Layer 5 of a small transformer language model trained on English Wikipedia (9 layers, counted from 0, width 64).
Take only the direct path to the model's output, skipping the later layers: a vector added to the residual stream pushes a token's score in proportion to its dot product with that token's output vector.

Output vectors of the tokens that the questions are about. A number n stands for (n - 128) times 0.022.
"ient ": 110, 96, 118, 86, 248, 160, 106, 52, 98, 141, 89, 116, 144, 99, 122, 145, 88, 83, 64, 119, 127, 131, 102, 151, 155, 102, 89, 82, 156, 124, 116, 144, 117, 142, 158, 142, 158, 103, 179, 173, 124, 84, 131, 165, 148, 181, 121, 115, 144, 152, 114, 87, 160, 91, 167, 135, 138, 112, 125, 193, 178, 145, 112, 136
"size ": 118, 106, 100, 79, 147, 82, 54, 95, 96, 145, 40, 181, 149, 149, 163, 152, 139, 125, 94, 102, 122, 143, 94, 129, 151, 174, 114, 115, 139, 132, 109, 147, 195, 152, 155, 94, 138, 163, 124, 94, 146, 111, 108, 83, 108, 133, 138, 114, 116, 136, 133, 127, 115, 126, 107, 160, 129, 146, 168, 173, 164, 155, 113, 187
"outh": 159, 140, 98, 96, 99, 197, 83, 113, 52, 169, 133, 78, 157, 154, 120, 175, 88, 101, 139, 166, 103, 193, 113, 165, 121, 119, 112, 62, 76, 141, 133, 103, 144, 144, 137, 101, 122, 97, 105, 131, 156, 80, 216, 116, 105, 155, 94, 163, 162, 99, 107, 123, 102, 108, 158, 137, 91, 166, 146, 177, 158, 180, 112, 138
"eld ": 140, 151, 74, 122, 115, 165, 89, 109, 152, 134, 69, 142, 138, 111, 119, 150, 85, 96, 150, 145, 166, 160, 64, 179, 128, 130, 120, 93, 128, 122, 125, 173, 106, 164, 170, 79, 82, 140, 147, 105, 151, 55, 168, 149, 135, 109, 128, 102, 123, 177, 85, 105, 89, 139, 147, 127, 125, 107, 149, 127, 140, 208, 128, 177
"fantry ": 165, 102, 124, 72, 174, 152, 80, 102, 135, 97, 67, 122, 175, 148, 133, 159, 122, 101, 193, 152, 156, 143, 74, 159, 158, 104, 135, 76, 137, 118, 107, 112, 159, 154, 196, 93, 135, 130, 112, 96, 129, 102, 145, 174, 94, 112, 194, 117, 89, 81, 70, 118, 78, 177, 184, 127, 101, 127, 131, 151, 168, 135, 95, 159
"Year ": 82, 134, 113, 140, 135, 75, 132, 83, 87, 110, 148, 133, 118, 175, 153, 133, 148, 118, 84, 147, 115, 141, 143, 148, 132, 98, 168, 124, 106, 140, 105, 160, 148, 153, 136, 131, 145, 162, 175, 138, 135, 93, 111, 104, 149, 92, 101, 189, 117, 106, 77, 103, 114, 198, 90, 161, 65, 91, 152, 156, 166, 163, 108, 134
"Indian ": 139, 94, 96, 99, 152, 163, 93, 119, 117, 141, 109, 146, 137, 151, 145, 104, 196, 127, 122, 131, 131, 113, 88, 137, 115, 77, 105, 143, 106, 165, 108, 96, 153, 134, 131, 127, 142, 110, 131, 148, 114, 98, 158, 190, 143, 111, 105, 112, 135, 84, 113, 111, 131, 168, 124, 146, 139, 122, 193, 155, 158, 120, 112, 110
"ican ": 124, 90, 91, 93, 200, 152, 94, 60, 93, 138, 143, 105, 120, 117, 100, 175, 154, 87, 88, 163, 108, 101, 97, 183, 119, 106, 140, 114, 134, 178, 103, 128, 142, 127, 138, 126, 90, 120, 96, 117, 117, 125, 217, 225, 177, 114, 132, 107, 127, 91, 145, 82, 67, 118, 156, 184, 132, 129, 143, 174, 123, 161, 150, 144
"eutenant ": 112, 116, 88, 77, 135, 187, 155, 122, 133, 102, 100, 95, 150, 126, 136, 161, 132, 76, 186, 98, 126, 126, 95, 180, 139, 134, 125, 128, 113, 145, 97, 93, 119, 121, 201, 67, 119, 109, 177, 163, 120, 94, 232, 144, 120, 102, 166, 177, 71, 96, 137, 104, 156, 147, 182, 127, 80, 99, 109, 118, 148, 131, 105, 160
"ely ": 167, 97, 166, 88, 137, 111, 83, 148, 173, 90, 98, 156, 151, 90, 113, 114, 94, 71, 113, 129, 119, 112, 106, 124, 133, 118, 121, 101, 132, 97, 113, 117, 136, 179, 124, 122, 115, 143, 97, 184, 136, 80, 146, 174, 112, 167, 149, 109, 145, 151, 138, 116, 184, 138, 131, 136, 123, 123, 129, 145, 133, 164, 128, 151
"Genre": 102, 130, 119, 121, 171, 161, 94, 97, 78, 149, 182, 78, 142, 139, 177, 137, 76, 105, 54, 178, 157, 161, 152, 164, 82, 82, 93, 97, 115, 126, 128, 108, 148, 146, 112, 134, 119, 190, 131, 153, 131, 125, 88, 153, 64, 174, 115, 85, 165, 113, 151, 78, 70, 154, 168, 102, 104, 88, 167, 109, 205, 166, 148, 182
"Sup": 115, 143, 136, 119, 162, 124, 107, 119, 125, 108, 95, 121, 155, 146, 146, 135, 104, 122, 157, 119, 104, 132, 104, 149, 105, 102, 113, 132, 71, 140, 109, 133, 139, 127, 143, 144, 144, 172, 152, 175, 111, 139, 127, 128, 134, 113, 188, 106, 131, 152, 94, 133, 142, 139, 164, 114, 114, 106, 133, 117, 144, 102, 117, 95
"Pir": 97, 136, 108, 144, 142, 138, 121, 111, 107, 136, 95, 102, 133, 143, 160, 128, 89, 123, 132, 151, 105, 137, 105, 173, 160, 117, 155, 94, 133, 129, 109, 85, 136, 141, 161, 129, 110, 102, 163, 127, 92, 108, 138, 152, 115, 107, 98, 174, 137, 154, 147, 129, 109, 143, 159, 144, 143, 123, 113, 132, 101, 142, 135, 131
"longer ": 131, 58, 128, 59, 132, 157, 101, 130, 93, 156, 101, 222, 117, 66, 163, 143, 36, 123, 162, 149, 103, 158, 88, 142, 157, 97, 73, 90, 147, 165, 109, 115, 141, 161, 162, 34, 133, 183, 168, 183, 97, 74, 138, 207, 86, 150, 183, 113, 136, 62, 140, 166, 119, 142, 98, 197, 138, 82, 157, 115, 191, 135, 131, 100
"±% ": 84, 152, 120, 73, 175, 135, 143, 130, 97, 151, 75, 189, 194, 151, 141, 166, 139, 109, 128, 155, 104, 239, 144, 173, 77, 126, 154, 119, 110, 109, 100, 128, 82, 126, 142, 63, 122, 197, 89, 136, 176, 108, 168, 124, 42, 157, 151, 96, 86, 105, 121, 84, 42, 124, 139, 201, 138, 67, 129, 113, 182, 136, 105, 154
"serves ": 94, 84, 147, 105, 95, 172, 74, 157, 114, 110, 95, 169, 152, 89, 158, 160, 117, 112, 126, 119, 106, 138, 152, 143, 80, 88, 106, 89, 162, 65, 104, 126, 106, 135, 126, 95, 90, 159, 163, 129, 130, 131, 144, 186, 110, 139, 106, 154, 168, 139, 132, 104, 78, 147, 203, 222, 163, 104, 127, 155, 132, 184, 69, 150

Each question shows what one neuron of this layer's MLP adds at an activation of 1. A number n stands for (n - 128) times 0.0043.

n41: 134, 89, 106, 82, 154, 149, 108, 144, 144, 89, 151, 139, 109, 154, 132, 135, 127, 75, 126, 134, 65, 159, 139, 175, 166, 136, 99, 122, 151, 131, 139, 165, 138, 85, 112, 158, 129, 106, 172, 128, 141, 129, 178, 173, 127, 119, 99, 131, 145, 107, 140, 66, 106, 100, 157, 115, 190, 132, 126, 127, 84, 118, 176, 69
Which two tokens does it push up most, strongest first? "ican ", "ient "

n89: 168, 128, 144, 105, 143, 124, 102, 139, 126, 126, 117, 87, 138, 130, 128, 139, 82, 103, 146, 152, 142, 138, 146, 153, 133, 104, 119, 165, 153, 142, 93, 155, 148, 115, 148, 95, 119, 103, 147, 105, 118, 111, 110, 126, 137, 155, 132, 104, 115, 119, 110, 144, 145, 113, 154, 135, 118, 125, 102, 165, 137, 134, 136, 123
Which of these tokens does it push up most? "fantry "

n69: 57, 114, 142, 107, 97, 140, 167, 150, 156, 189, 106, 158, 120, 84, 103, 64, 160, 130, 119, 108, 157, 160, 158, 153, 102, 150, 136, 115, 132, 172, 134, 89, 135, 188, 108, 131, 126, 133, 127, 127, 110, 102, 131, 96, 142, 164, 190, 76, 102, 112, 121, 129, 119, 117, 119, 168, 116, 149, 90, 183, 198, 74, 85, 140
Which three tokens does it push up most, strongest first? "±% ", "longer ", "size "

n115: 135, 134, 112, 132, 106, 147, 174, 120, 122, 115, 144, 140, 130, 140, 131, 113, 90, 137, 131, 112, 90, 162, 112, 131, 97, 132, 121, 120, 160, 158, 95, 117, 129, 110, 121, 147, 127, 157, 142, 111, 129, 122, 98, 138, 163, 29, 149, 118, 142, 132, 149, 213, 104, 101, 132, 110, 142, 150, 99, 150, 98, 102, 147, 155
Which three tokens does it push up most, strongest first? "Pir", "Sup", "longer "

n17: 162, 138, 135, 122, 103, 119, 142, 115, 105, 131, 125, 120, 101, 86, 129, 97, 114, 158, 106, 140, 148, 74, 177, 154, 139, 122, 130, 156, 138, 100, 138, 149, 142, 142, 95, 113, 131, 119, 163, 119, 120, 146, 107, 127, 66, 183, 153, 137, 123, 86, 115, 125, 146, 154, 97, 139, 108, 182, 85, 87, 173, 150, 107, 158
Pushed down most: "ican "

n85: 124, 128, 138, 90, 157, 145, 101, 118, 115, 78, 135, 111, 127, 124, 186, 132, 151, 100, 113, 155, 152, 106, 150, 186, 116, 135, 159, 121, 118, 140, 98, 134, 134, 60, 126, 131, 135, 204, 81, 140, 159, 134, 93, 90, 122, 131, 153, 145, 151, 98, 117, 142, 127, 121, 153, 125, 98, 123, 150, 109, 111, 123, 129, 156
Which of these tokens does it push up most? "Genre"

n112: 127, 164, 136, 144, 144, 139, 103, 145, 132, 118, 111, 128, 155, 112, 129, 133, 116, 100, 163, 133, 115, 124, 111, 163, 106, 118, 71, 162, 112, 153, 143, 111, 162, 66, 126, 144, 127, 123, 107, 154, 151, 115, 120, 132, 162, 151, 142, 113, 97, 161, 98, 147, 104, 97, 138, 120, 139, 142, 99, 151, 134, 114, 116, 105
Which of these tokens does it push up most? "Sup"

n8: 136, 146, 142, 124, 115, 150, 106, 110, 114, 119, 121, 109, 132, 112, 107, 148, 137, 112, 108, 157, 98, 148, 102, 179, 146, 114, 78, 123, 98, 128, 132, 74, 180, 99, 83, 158, 133, 125, 125, 149, 156, 102, 137, 132, 176, 152, 143, 138, 137, 161, 123, 138, 127, 132, 114, 112, 129, 139, 130, 160, 147, 103, 140, 125
Which three tokens does it push up most, strongest first? "outh", "ient ", "ican "

n81: 112, 107, 88, 126, 119, 121, 120, 158, 133, 137, 111, 136, 99, 167, 123, 134, 137, 103, 145, 203, 110, 172, 102, 156, 160, 123, 154, 124, 100, 138, 194, 132, 94, 107, 72, 120, 162, 127, 115, 175, 137, 102, 132, 125, 128, 141, 108, 94, 84, 151, 136, 159, 126, 99, 104, 123, 154, 129, 141, 127, 127, 134, 127, 107
Pushed down most: "serves "

n36: 137, 130, 147, 91, 139, 92, 124, 145, 125, 181, 102, 143, 101, 143, 81, 113, 152, 108, 116, 75, 121, 169, 117, 70, 137, 162, 120, 124, 103, 96, 123, 119, 171, 120, 142, 139, 154, 175, 164, 96, 100, 116, 98, 107, 154, 117, 172, 160, 142, 157, 149, 131, 128, 141, 105, 110, 123, 117, 150, 166, 89, 97, 161, 155
Which of these tokens does it push up most? "size "

n68: 103, 88, 102, 148, 193, 119, 152, 191, 121, 104, 104, 111, 190, 158, 61, 138, 107, 163, 124, 111, 84, 67, 118, 152, 188, 109, 175, 139, 145, 133, 195, 111, 85, 112, 123, 124, 98, 144, 161, 179, 129, 154, 145, 117, 144, 105, 149, 149, 109, 87, 98, 65, 117, 160, 144, 80, 164, 106, 127, 124, 78, 133, 94, 149
Which of these tokens does it push up most? "eutenant "

n13: 120, 134, 93, 122, 144, 169, 141, 62, 137, 109, 159, 124, 124, 149, 170, 133, 136, 171, 94, 111, 110, 130, 79, 139, 137, 100, 122, 154, 178, 145, 132, 147, 135, 50, 142, 64, 109, 116, 124, 146, 145, 116, 149, 126, 160, 117, 95, 107, 138, 76, 128, 118, 99, 164, 147, 180, 150, 161, 123, 115, 98, 150, 123, 94
Which two tokens does it push up most, strongest first? "ican ", "Indian "

n63: 131, 142, 143, 130, 174, 132, 167, 102, 100, 100, 141, 120, 127, 143, 153, 112, 80, 121, 127, 138, 114, 91, 102, 160, 127, 151, 125, 159, 165, 157, 121, 132, 141, 82, 163, 187, 107, 107, 92, 129, 84, 146, 100, 124, 149, 120, 86, 167, 111, 158, 162, 157, 131, 90, 146, 114, 142, 123, 83, 117, 91, 157, 132, 95
Which of these tokens does it push up most? "Pir"

n29: 140, 83, 94, 142, 146, 102, 119, 100, 112, 102, 139, 143, 147, 119, 133, 114, 135, 185, 145, 193, 125, 160, 100, 97, 124, 140, 120, 143, 179, 100, 104, 74, 89, 139, 153, 113, 120, 97, 173, 123, 107, 96, 126, 154, 87, 153, 139, 141, 132, 89, 125, 143, 198, 123, 131, 172, 122, 126, 134, 142, 139, 169, 95, 85
Which of these tokens does it push up most? "longer "

n39: 128, 110, 151, 94, 105, 139, 170, 92, 99, 103, 75, 102, 146, 136, 130, 116, 110, 157, 120, 184, 122, 125, 142, 97, 168, 90, 118, 90, 120, 163, 92, 124, 100, 92, 119, 121, 174, 189, 142, 131, 81, 132, 130, 121, 111, 156, 97, 166, 165, 140, 156, 131, 142, 110, 107, 142, 176, 115, 183, 136, 134, 96, 159, 119
Which of these tokens does it push up most? "longer "

n65: 134, 176, 123, 133, 116, 139, 185, 61, 163, 114, 130, 136, 120, 118, 123, 159, 154, 81, 167, 117, 85, 150, 85, 112, 110, 137, 115, 132, 91, 142, 127, 107, 89, 180, 129, 100, 106, 136, 132, 128, 144, 152, 148, 121, 132, 67, 148, 191, 46, 101, 102, 157, 155, 115, 148, 110, 154, 154, 128, 157, 135, 116, 142, 99
Pushed down most: "Genre"

n105: 120, 115, 158, 130, 142, 105, 137, 146, 161, 93, 133, 92, 107, 119, 100, 108, 79, 161, 113, 95, 125, 139, 119, 116, 114, 113, 125, 91, 217, 120, 141, 189, 111, 102, 161, 92, 135, 139, 150, 98, 107, 117, 159, 132, 110, 157, 199, 119, 109, 91, 128, 125, 161, 107, 168, 115, 148, 139, 136, 96, 146, 146, 46, 168
Which of these tokens does it push up most? "fantry "

n119: 143, 156, 104, 125, 169, 131, 141, 146, 122, 137, 121, 145, 137, 102, 156, 121, 130, 95, 92, 126, 175, 92, 119, 175, 84, 166, 103, 120, 111, 127, 112, 166, 111, 126, 71, 130, 142, 189, 138, 146, 149, 57, 132, 99, 157, 161, 150, 163, 130, 101, 67, 79, 89, 145, 149, 139, 144, 146, 127, 101, 113, 101, 122, 158
Which of these tokens does it push up most? "±% "

n67: 125, 126, 167, 160, 143, 116, 126, 147, 171, 120, 75, 150, 159, 108, 101, 109, 136, 80, 165, 151, 85, 136, 152, 95, 108, 111, 89, 165, 101, 152, 118, 102, 173, 93, 139, 129, 110, 105, 131, 165, 155, 104, 105, 101, 137, 130, 150, 160, 121, 150, 146, 111, 111, 111, 140, 110, 138, 120, 111, 204, 102, 87, 186, 154
Which of these tokens does it push up most? "ely "